Layer 6 of a small transformer language model trained on English Wikipedia (11 layers, counted from 0, width 128). Numbers have three digits each and are written without spaces.
A neuron's activation on a vector x is SiLU(gate . x) times (in . x), where the dot is the dot product.

Input weights of the MLP neurons that the questions are about. A number n stands for (n - 500) times 0.0018.
n6 gate: 500563461685631563564579288676579488387587289391931639366456449628512414705254801468488492598365288718437666627508647453658519371783394495787406682461388564197508209389381378646386476444329460432398533333623345574512544421612476649555472425520202290660419528640381435431596349472420603390496336434457457492509411648532559460614496504325354742411435508521616265544647383431356759604464
n13 gate: 412395476584815359596597537647262595578282715600443645295604460313496524348631361376524718528544428376654468592567752544125650570480464398298508438468476381573595236686464812533476545411520484402700492480674446500615610435414402488419574464488292314552555454716768413322431517579655415680343715387592746378541401559459476504632516217407583233703191552561307232557476343459719529549475
n22 gate: 490427599431377526661699426469460400513328602389326609625467631553419477527490503463520537366596464419583606661448560396344597473507490437399548263461445731356314317354507415524493584570364470470568610453440439497529554424443650402586368397463300439795484473487438272544420882330467596543513418616369458296324602400625477497421289359490507477275480497374476277580730476405402493440635
n43 gate: 442551445531633356314434591403395416524621604515858387376815245405460438655508309464656436604582442584602352472727260373617473333433535461676508332742611718599384492641289649552330354535523584405464646614292480392439713586472260353305508594614457484450358308326419460228512299621598410357469396456674677546664588752293356571523512381445492653243560500547341717658614456344388456551460
n51 gate: 349545522415391426492466367376246588656642462688459354619483541704397456447452625542594557692773404477695302446543575482429613401662533406522457684331570636666228393793504793320389632417511260485512419226556419448346375567387349538530504455846433550659364435640399508492572620481602305515582430388389379504721584621473381425556596652515492380627469567451621596693587630623581320296714
n59 gate: 441491258495541249347555287505358585523404388735661418436269536362575180528378552257486393387152582467422239291362657414477393360440672535249524369509563607537753458459482363829364232578734430597316424275505406346540481825482615491408327486633618388631455458241400664580713632571555670636500464808563271348505622510500218468541442407275781697237336346649565464560113177636577795717575
n76 gate: 354511612221444570758493571467384631396313547673415272353543524433443611790382515439528611330521357496405472456621472209391356428567591536600438694345256272493629392623577467496319514482600547564460562486507554313493429697504553432504795468549583306490459583685456453356432569547280574448570323416469524352532532708686315641573680546518568567648410455382532587472489482403257554635489
n83 gate: 475490569485281546567492492423467568560454487551572513477601657482513376500391500411397479530505406432485528553343490568513480524497414020525564602553467588435524416469389569513409663381455479500489503495469421487452529477541658393623587397596619487525467521396532310437464492458518575352426457503520497405381442433487449567497646563503437446584649337294451492513611610579652298389421
n152 gate: 304725500370464366457516637529417403262556541484600468370349551560484304544465711735345213791659634455639417467648372719262283338404693420414628325594473279520638569361484701647480432719652670637545471412552541359629572552536388500563415667448366455673702622600459524447765459422312372646516500537319465492523520467653334329417348601492350651321605504629214528379316650183606569544253
n154 gate: 710475567479600371486813504335462467496383432611521450429411062487551545262533583346571577488542268491429922483474458327734680581673703521529621449656410293437521577391697250457219699827361398272414314639517599430484513725795294449504466525403541496570115466538626650521487422582563370624417405474599611504443325552279579437658471419508444601393585711745568500504441479766319257394509
n165 gate: 372376483462401389602526570259332496364677469373608440543548402713351377145619572333453820526513500430319470330531691534336479338314790766610210460623534605582289658405353496509589422708369610587713317465573584428568757126452457343522491539279317351675694337552371191509439416496539465376457598420428699542402482684736444530667170299487540509350597530556129393474136364518517359443302
n170 gate: 423484280601660341544394554356553748396557082617434320264436528389533573600351470479668417047774565308545471644708566267676460641290585583556195479572468566665249467590254584542508417512432404302631530496434559613440475463488537766578500439434549446674724529529407500387616513647286607204569613483642536292519408572604622484395544587701303832324563642695525573459455604487287504525442
n172 gate: 545644717334481519484477670319268411345542340680711439591632293657601399500571528605675415428637421512454622409488362500485504434515455409582567519608522573600438492412466331582545485695504535442696102336462461744380631390512400423359333534642779562515597640650409535344573496371212355557337462496443567407759484765338719427458668682519504695301632169500415455431638582730583399631477
n181 gate: 489526372395557702309436302539477316626406338470473590579475563709373418397548496485568366433496567450436526445543617322699537749485593277500332600359515511382373458511255531624686451508385515584337336598666504322518439496542587339511477933394545485474489512318125508388591457450394708227541756442500504312333342433458609500493511450508319443635784418590191407675564512311355558637669
n208 gate: 594296669543559567436725352574512542408385338648341780449575629564436321709830484411524488387832394383532547283471468663468269460349547475454463415527558572560334496401721272330418616492512685348484377556686431710403624496496333576610472496401508359601546646416295565742440687695313777465484562753273384754585496792520598548496434496484544551200605465569576610716464363528570258524512
n238 gate: 685370664266635519496623515415481328447612466437560433452563411436481482340588512466571511341575340431444646539706722459287621751655700221427632565551416280658642358598421431523667583500346477579353651342447785286522273481315564283545580429361493340378438258492453642496719423485722361667642471608722452646500335407310563425548371416579178470681401448618454444360492435412574546523427
n251 gate: 412342387665711359456630488605654504286272542520430889488482448578426560768512365363695504853577572525581399298365488648386678628332717346540630546488476533582695392390642454508536529280572475430245529484618475528675836224443365640670400561247464496468560363467538479442418571692614309697650760378540428516500446648752298549367396220537612345487305540531455335438382575587368396467247
n6 in: 488503607528481459558343490754560558695469436419500472494609367576487540391203516503597577680629301689639472249360402472704423391630503512355471535364491331386314484431541409603519557604497500456325533412405468543411576258513582484271574575383323311686454455544458361500541400597589497618525472445531469500425619471580453472572435484563510594355503391299659450535348442568646702411538
n13 in: 325448383508520516670581463642153461582565273504512520303396640313463412672747593624464525432448312652512613107651585675843247516569324658282471389674591492602347591678379371380632635577607628435333320638427263436706471460598524627456508452281296471576520740630341637773386504488630492392532440354372742634509583412295592541372524586387488334554397528268668528525451541665627628741512
n22 in: 405363354479722537383609420652525533190211432595437609454369364610406314360500513521487934053634624509445450366561525463467500738475496579283448372697729530369577718445513591500504403563521410733539474357521410360377420554479352211454479792454442906339336483445409654603614453272542458587275467625471537382182697496513479500446438445529620513268504666586428434648580073324385628504581
n43 in: 480672436185399560413456451412456756333742438861476536544450460488664480586441345274653422436681492295500335629500383262629685741500460251532104841476169561419315401488343405318416480577405402528757500544528612524524463681541451475476410464294564237532516488524617467422496587636472423424468524329508532257486204467238604528496358733383521435446668556382427691447395479541246434545406
n51 in: 486307493441680356508570511431606545729394554448535581511492528291461500733417584608380532490451493443401401730471404420475304425500458322597617576680493411393385489627775594514531482493462586682620485376451214448465219444383585697408712472411382658406355374728606287504450442424298412353553497474483400466328313518536556542378382371444731712381345646496857441350628504486569561500482
n59 in: 415398402488628357500426492836451540533327618617339619508560399222467516575536594420549316626529443730430200530598888403422376542339687412536594349657733255450677298360401487504524434657750571517386389554265352358589180705546616471746513484496484404370528744425355378340546284728475323419443290640585645472626378709487382735443548567434487479344613256603567512600504160517407752508529
n76 in: 449449471551482478759364429382382586519345319406604364573318369448369384639388393304614376697312328414522489603477456587412478429704496486590439560504550381593372357459662599383697336237511549355371443655422485525370634496805730399515519496478485526631540696396523436504835390246340578431239569622526457849450308550698566367577616451515500566466492340384567412362715556575638334582496
n83 in: 583465540469262465352500210349575569361526595661647306561268679380522391419591335568694352395288474478655412495445580305540405626682836433509596649600647518624599505350359832351334455673548329754773587438239686630487504126438704607447586434629256487391569545482733093577389582473464389478685648258352569689675450454581461416487868182504541385563621670624393753375345626635765414442572
n152 in: 564398405455561300463606623567587433665523434489252443402640601263350466600481425775489481522394406508770432429484515578625441415576177476481331612411481527382295760549428293321481554416619388596578167702622679773433596398439569577530601640485582225627455663313363403647404699749538458417458593574545582382586721401450534538462612485397399359617361699636588410366821616585560337439477
n154 in: 546519573412369561301481621388527462574488677727422519764582413620723409375769584343269520454481565508303404536320523477677511418302439471492628240492526403484583563809500587307542636392447673449397273357334433712417484584484430387512488427724462516690383658481596520457698468630209512653465288671287402444504398640234630620340636430554681411615555462629508698566593559551712673783335
n165 in: 336523369389481458679292672548280598367457377553586434508331645477524458276477685275280520416964603520585288516560283405380760693535443485462432318451621402597583480485562703607340266589417417410480592387415464378333453639371523402257393396481393516305443353442388318413711596683508585481334355640320690459189374448410416388546511312496239492615650542676578401430551401563374397543480
n170 in: 578533153360479673478471638290661569576260356753329599463607439596382582445296237369421475336562615559380661654633392614421573605517459354731376631541431655875597428517467479517565458625500496429334573550604351500573567360471683672612559471496655280480399564834384606318609671577208604537517667727701394343552301522344623521492256206537648620560728475801416488697600382508296335667314
n172 in: 549774664296545160549500417440623496521397475727446430324546488222592382191395599487430374325652215320657574381491533366204452479537488656653355656577359471454201550455652216289406558640322571629615411417748580524512471471600380421442529295343435521512681576546598449853488487576251327488422459521378435339724496350446606322529318667294673558513492374500621541288272525656346302467298
n181 in: 560402542474306591570447500532363645396671410594661527632487808450523429717537385586637279428397602434569504354753462601283530442285330490433378574526668569657302414538580751664782396458683477519551453454687484564489519500293381562664484401328854496323552531389638539737488351406765477372386687528745575474573477243345583382443664639397434450504415376599535549577649434812459512596543
n208 in: 376663451334226579578234585508375563801511516395489466496534477492411403674421528578557376654340624578435302658543320605766329365500451788642429609537269411661512516412702433621402419592698453431520366519565430346664515694427473666340345610500436442549731473162587484702577563449339534406451328732504328519453558848268360557557358558473438409555640319426596587608646554469657383377450
n238 in: 401378404283426485452345418255763467496452489515489385485475500623575712560471388413585549343426474500452567619642586686482507541586368360442358262304565732548428534326611721629522425634656545612557691441530846405613844419451466466308337688515712549449518360485584451417732550500589597456149686622617573464580511411361739504478482647519545493462398350741560471440504526735303364515610
n251 in: 396507525476539581660666125617461503346398507434298785419650601415665444557431324345659608455571479496412673485350557483659459575408507407503573684268400404429388558560613704496542354539379522625445609560412467601493539574361696246525795359401521352416569558358434565399468576464674656629504458624402576641412276493726570493448431253394424546605759458477471280550567352558406604464565

Each question shows a token from some text and the vector x that enters the MLP there. A number n stands for (n - 500) times 0.0081.

" which": 494438517457391556647541458453538623532394425525374666558605537568632424460533405558555729435541398432451399447532352525497438395622399171461622454608415506408530478565426521298548513483546449506372486493558571453579628353558582542530499622675481346590483571639566614474498527436500524541567561547401502428435511513512490715496422548547525443491487495429477596393562496722515362395463
Which of these neurons fires most? n251

" art": 465513531449500642547454471463684426442573366503417515504593601502491448546341535516376547545363468504638510584294378546543535436614478170596597446468488464531625469637427575475376500478486514564446434465593328494599431492439541666478452356579582575595499529496523406325532499449406554508566475545539655326550609441496480463466545674453544528523680554486507428632625273406605485447692
The most active neuron and its activation: n51, at about 5.7

" &": 629435522347438457699509681420747530489534499458420708545666494592553611351476588434687536426632547530395443423184541675479459403560632318623615495587540387628750487445547660517494445616585408475748387596642580482594385411413558553534403561502468363538378422537592492649572433472440535660619579327593585548310576267319549639319490514418634557661632477452381427467638285548374450532663
The most active neuron and its activation: n238, at about 6.4

"'s": 423448547550522507570465380536454441479464448516517561435806479463500480464473608468512553435566443472571480528408549522402473456632459119531625560559465487533547492538519509517397500448452392463490394560504515453538531456442550480460406534540399454575525394577412504536591456446524469615461534447496562505490492527436455508563523419536625471406439513433414465516500356536511528416448
The most active neuron and its activation: n6, at about 5.5

" Atlantic": 475657611511567468533383705551520469486337629464358637504603628602403635500380580490443544465512560472594503536210640364385442401513444212356509359359578545382395414652367651391486616593535441454459568548522411451557563674549730518646510403509502658451378608621576321469500574502507509528520520522633535499492620479552401514616538623445430451476340460407474376483379475509591338391464
Which of these neurons fires most? n51

"land": 391598417454530540418575615517552546439274557502326407508649736597531565514364538373447575518499441459598595540315605453368393544680450191370445468372540613481448593555580630361649573685488437567629490540477449457462579705466616399556549468528487708500375480628529429547562518553546509428435407573528567439426574366580527592420461626543506554485453407492503598577532520545520425350437
The most active neuron and its activation: n22, at about 14

" —": 482488488419403495559447365516536655475423376409613538564709551450528595406566334629459257431449385472457589518464508629466445544536461233375473523545485485592559530502380552500557479436451573640392489730504628401531371363480507543375450537535424341399497567502350373516576504617637379464599549267466505523274578441445382310491620554499572431187562436370495559479528378754494453451493
Which two neurons fire most, strongest first? n83, n181

" with": 413504451456502570591437492499510444624543393577529621516700425529566568473582509501484452512595375546593425631316354488536500512528545144523762382561420549599569533568477498490442426624432486593529400586507474482557479435572563371391465518433385534535561518530457498585412547527598621568431555503448532443470352574383485482443522608419591467511539500413390489500606468597529451448433
The most active neuron and its activation: n43, at about 4.3

"\n": 351499528568575503558479452668330547435486258460478547419833478433476456529419554452531540447467482535570426598515500539435414433688441164474561647656454402556513489558504522450478437433572366527457399523447416521530493535415587360542425556518453358604528518548451531579579357537545488552481389491525559473431471579443566507585532400466611421435519514405494497569481413535590594641484
Which of these neurons fires most? n13

"on.": 353432560564545515553493448576407486495423237448494601446747556500419388540450556451543544487459431556599481608473515556477374434601492148489560607622437384570459521580453526391503463444573337540454406529460437530544502553446583366522430528524503394552495536493473569578620420536570472573511422484525572501381421618465531485551533394511597461377479538359482566553443447538559561642485
Which three neurons fire most, strongest first? n13, n59, n6

" is": 553486694507366467565511460551455523713431414431485633548606607542524406475391472475537493457633353653557549516416443512488503390549475177468797511509548430589483362563507408472371524675489377592616375447575496446537541477462445568386397549485432570517456391548482407618509528449668595603478549621324567386561403546494477475596595536594555464456486362409632467386476372632565460488406
Which of these neurons fires most? n172

" in": 562532570475486448707546452517544397488431515566551620552727378512639537519440489373509541517550461419493461512461518389551496433611502136478560546547557562508543516584477476411320511532499408574538369626565533429511514558489619514393551520550462488521494544400555617627485521488436559492430457508475587416557287599494488601536476530548617506520389550457417531458549508455613413537489
The most active neuron and its activation: n154, at about 8

" M": 492695565258314646780522647618407452514482321546418488502544669593572465569602540443536631476719447402451460493329735382204372542486551294708532538505347481657673440588488651333613404425393501393449483613583500502551456551583641417445687557420450402583608536388464429592546399545343508553504402704478368458331537428423333649387550506556575592642391352534574581448534453591476513348325
Which two neurons fire most, strongest first? n76, n208

"1": 370634463428338620583601550563490452464388285399500560520758603610428589651404575616583555309561665546522459470572603670501428425560469216488405612535448399576537537454435452543493446602526383408474545779582545524526603499552466586638420538449388577341568522472495555561404428496355483514542399472380415496519478535397397729503673478477613531294563418443435615599348397597423472506414
Which two neurons fire most, strongest first? n208, n170

" 2005": 481661510293463629550457593565654565429383572442383763612746677557368633523504463389707468547597417524418371520420437526530468402522433244472442449672635386480462542675423572468527415524453439527427561543472563419526512419349613687436572540637492376522554518521640364567516635476554350506580495507481598596333599604549407603407498687561312408374454342505662515581426395443510357317315
Which of these neurons fires most? n251

" been": 483528485454390390467481469544477498695502374527612648530507552516439427496349408598590474478598352591647475566450461519579592415578389168558589564512548421552562476519454484452448566426465319607567384470457503567561422447572515419399602678403481597445540562540326554636505392434727529440455569605299622469590510480481536717545581465599529458471483453541520577392663447621521474445515
Which three neurons fire most, strongest first? n83, n51, n181

"-g": 481540402487469321591428551411577486527586373502580573324594508636529544619657550491538707427650561547496275614442451505360375565662283229709477527637503502583570413386527414377550644537583276497520673592679541504409492466525606419517485540568596431477386380488600506395432225417386476554609437560509529548463524551274435470437584687609446633489684514559490473640581334451355435506526
The most active neuron and its activation: n43, at about 15

"|": 426561390500470383537514441651515439386452451440570488514710499527560506579377549519503543426460475622595428485624610609313406427593521200487412578527548432562506628548370470499439434515488323540468470546475618578553433402477612482486491641614506414627466492552355599627608358576628488613569572540479619443492516492495524631581516462560603522418396483168454578545426327551475533562440
Which two neurons fire most, strongest first? n59, n6

" J.": 522542636337414598594580682727538505370366547433542315397522538530523224416404592569543455515438316498662349411360447580352485452392431235522329392450500347619473634485391638485509443315408495512348490458489553481588438450506556485451377547395555435503494513586510493640565714573544356599507523290310565375384556493417525549427633660408638589376536427367410488550487486678452354573428
Which of these neurons fires most? n172

" JPL": 443503510427552409599429504575516481562363541317470645448729727585614519254518511417397331396562457629566596367207598639367522466394452341415392355546471394459668493508201689489432399693609530409450372577312474327701470641424566608541469531581514564596508549473423555610468551590712542516664306575472419466356715416546338389580576485385508538727335492425428428506486227730414346601556
Which of these neurons fires most? n59

"ent": 440378485519534501476421424451551520559541448338385454487586529431426264551390363374627462491511454689483293518351471689601578442663429224596512390484382437396549391436444509454749431521433639604539580511591570416518389502451616433541713577339560579385506650522501594584578312411391491572513594488385630609606477466445573595379575596525377468527320575491572406518720442432466516601256
Which three neurons fire most, strongest first? n238, n181, n251

" to": 589459539508479586551525621477559480514477495690510619682780315574621411510554434530615521312500487604355549374340420530579492453607466198484710527617476496589502595468611484327381548508542500453681434433512492671466503490615576468366579657692512514553445589471469489361423581432510546568552441589377526448611362476358400440543476526575521446503470495508480452396597523668613432454408
Which of these neurons fires most? n154

" expl": 428308527484535561668515375489601386694533518555525503376615469580506299376498448437534400398494473686584644598542519624426395403623495251702500501686379439459631450527525516534503489464465424479386338623411534558543617522534694598509550556583615516553344661404499365414489556601355482526576429483490622378695552497397524551383699758646769422514487600598646357489421467455404293487600
The most active neuron and its activation: n154, at about 5.1

"ize": 432358451623444451539565459512621422518541510493417629712751390585569343464414561414500490376617586617550538409272501471594502494395507194493661539622506450591508409536493583434454513584538371582479473524534532431531544560605434395456691628607583578572553501390558739590443494531444451432478308542709463592475394702467499515414475593600396454579456587408523458582607516563601466436392
Which three neurons fire most, strongest first? n154, n251, n208

" by": 515338432551469445549555483522496484634473466450591609602800528531507484355455564402422494482525513503531509544463480476575543441583521136433690518588563522532502591498480444385498448560525423556511519570522501488472592598514539449340519607490547524449421501418438618616430480460479568480514550565432469450586319500494544568445493494593470362507466500477490434481583489579567432551371
The most active neuron and its activation: n154, at about 4.1

"10": 538509373192551635429779635577490540334498528393543374626772539484396337489441493744520655517454467586648417538348544493369444526487366281683423309469429463502534567610499538489561439688336464393541504501451569497455436391402562576508534418699339472527571625521684470597403622427607431551557485483359653746368619604463646527446384492595406649454417413345611630533511442346525443534389
Which of these neurons fires most? n152

" she": 392405394629337502555392336529559534582473553654530445416502489628585471371497400507663529450601456581580331521328364548635420495559380223494440500543359535618384543615450474337559577330356480393558567589536651525618610581499513392512365611601436492533422433561414341418625671442560473475516317533427500383511564405618433706279522644456556470457536517431512551267462378717528542357665
Which of these neurons fires most? n83

" |": 488451522649499487304502513568627546565418507468441608503742569546524531443536549531453376524389434570541436500395598646400422353534581249416373496588594355663531489562432496412426468591534392440576357577513554478634422399403502479474389678587569501525605389421380491576584418526593415572674444387601558525271550417461538537478507454603592556528448518149435621552372280599543491477462
Which of these neurons fires most? n59

"}": 606450436469470453415723532476590499482529463479513668625626693576351481505453427642349511420504437448483515441333524445404386557585414207529620351629410600451567472597458506552410554631436456438386496507501483456744354394492479558520505379476544464512566527473439345635603543374480472562627510555316549471326586515613503486501438640422490686471380469353516488556516282469696571644444
The most active neuron and its activation: n22, at about 10

"U": 471376594387531302586256628560357546573584580338401513667711521440335455279595454359498437530573478546551500428377627409392685469588483267548256373404637549558524678415317603486602547494527464437386684610555393464531387570372379573458418538509495608484494411439515309435498548530539408632552496510359396597283542515539450246555483353432380631463453465371444419446447462681471360581471
Which of these neurons fires most? n165

" ·": 395495581289481550524420585452567631390391525381452580483811605580669457445460498513364410478425335567501561455354577552393485551385424311531524536409298443554660419397330649566428451615370581505561377692468455427596374529425580520500662534566453398551442437586372569719466524412497509539723628516540559446361590324468554607439435284439523636727401446250570535341579278778559359419517
Which of these neurons fires most? n13

" on": 546356520533476523605482396454538468592440475487564498505738452532685466462416457487443507449498490508490486533427473548563431465633658151574602495528445599496534486663329549491499412575436558527563423616430526482553388531545487485441585646459453523522471571439508660654435487461561405507502529511428658483624230568452390588467448489500524438493455518447505475457630508460572446580325
Which three neurons fire most, strongest first? n43, n83, n154

"50": 520693306259582588428578516629440689307540602424432384576785590430294382475481627710516634441375538680758446493436720462476485416520386270646352356435508579498392695542601534420552539586506458513470536578461527554557416531457499547368388465645470568480438500596643546629372640532476480534631453538507608716343586593444519390442449642597334472423545430389624629600442510561506382396380
Which three neurons fire most, strongest first? n208, n76, n170

" Denmark": 401516527491337432609543604528562538566328548519421417634615769483468567433378629439438440438515516471538553470331501458483432549637437197487489562449656492437569504571502598459531416348494547598432486681442504450587550735332541461524597499605484563494382625697597531645593591668573539543514562586515569406505677392661574455447502548390403564455602398470540487570518248527711524414502
The most active neuron and its activation: n59, at about 4.7

" E": 565463600324359502692564553632503507592414417472397474627656563436594413601411560592535450459404410478588423463431466472308481408424477210752382533474399453567489515667420664535467356443469577501468693657654472448610394518322400476561447442378594437503505598659466396401470570393482377548557555448483581433409490463484670449462491496457443706513460376399305379613435444605551531528378
Which three neurons fire most, strongest first? n181, n172, n76

"9": 526639337441705413412576572585478427246505538330531575491757635593270449628455428608538538509445498546583430340420665621479542468560495254473468362585394521334542429587331337387483533642549517382423482603495438508612526553475519513484530581696600591284638384508423387691415498272469409480568591594395626408396537592574390566485569643373467656362417507530566471562370512356530547420347
Which two neurons fire most, strongest first? n152, n59

" MPC": 500654469342444397506392503461487434535461420472449573401816661594720582412368535379303545457416623646628530515487637528456496463552617355449617425383384353542475325528262642400529366612572506501489414617341586360589267453503493607433538656552358697543469623583578497512435492594333340508679397426500664800326839483457485324593485531394555517556546505396349423420644221673442362405589
Which two neurons fire most, strongest first? n13, n83

" int": 396444459530492671687550321536474233630483481432470627475647410571570338597478450621506455369450536558518411423365530440257689410587410252624586411380500479493614502498425634503571307493363473452503463585574481598484442402630626617369277447487626558606489548496494391334506274474400556581593569443486582240636422515424490402317566647572522443675589406636661428591377502544536482455537
The most active neuron and its activation: n181, at about 4.1

".": 370413565556549527566483453588418499495441238479486611461758619539406400540481570432503581485464455545595517600447446522507393426585530159523659550585462376606461506625446508371506484470555372562467423556446429504540533538439563367560453509540526329540499566496471553580576432564577473577511367492512546480370448617475534500578555400501623455440511542324508579565429506536529545646398
Which of these neurons fires most? n13

"ctic": 444692512404516411449490584457670442468521497401416461695516632508497577593507542461557405439627407517511549620269538417445447510552517199407629529443491538233539633397377605421568536578429487542383625400460451417534454499433644461619495362470434686584485457523645287559495378407475526671520423533369456491453650591442463642448634409479443439601588547397490366618403320507524394370592
The most active neuron and its activation: n83, at about 19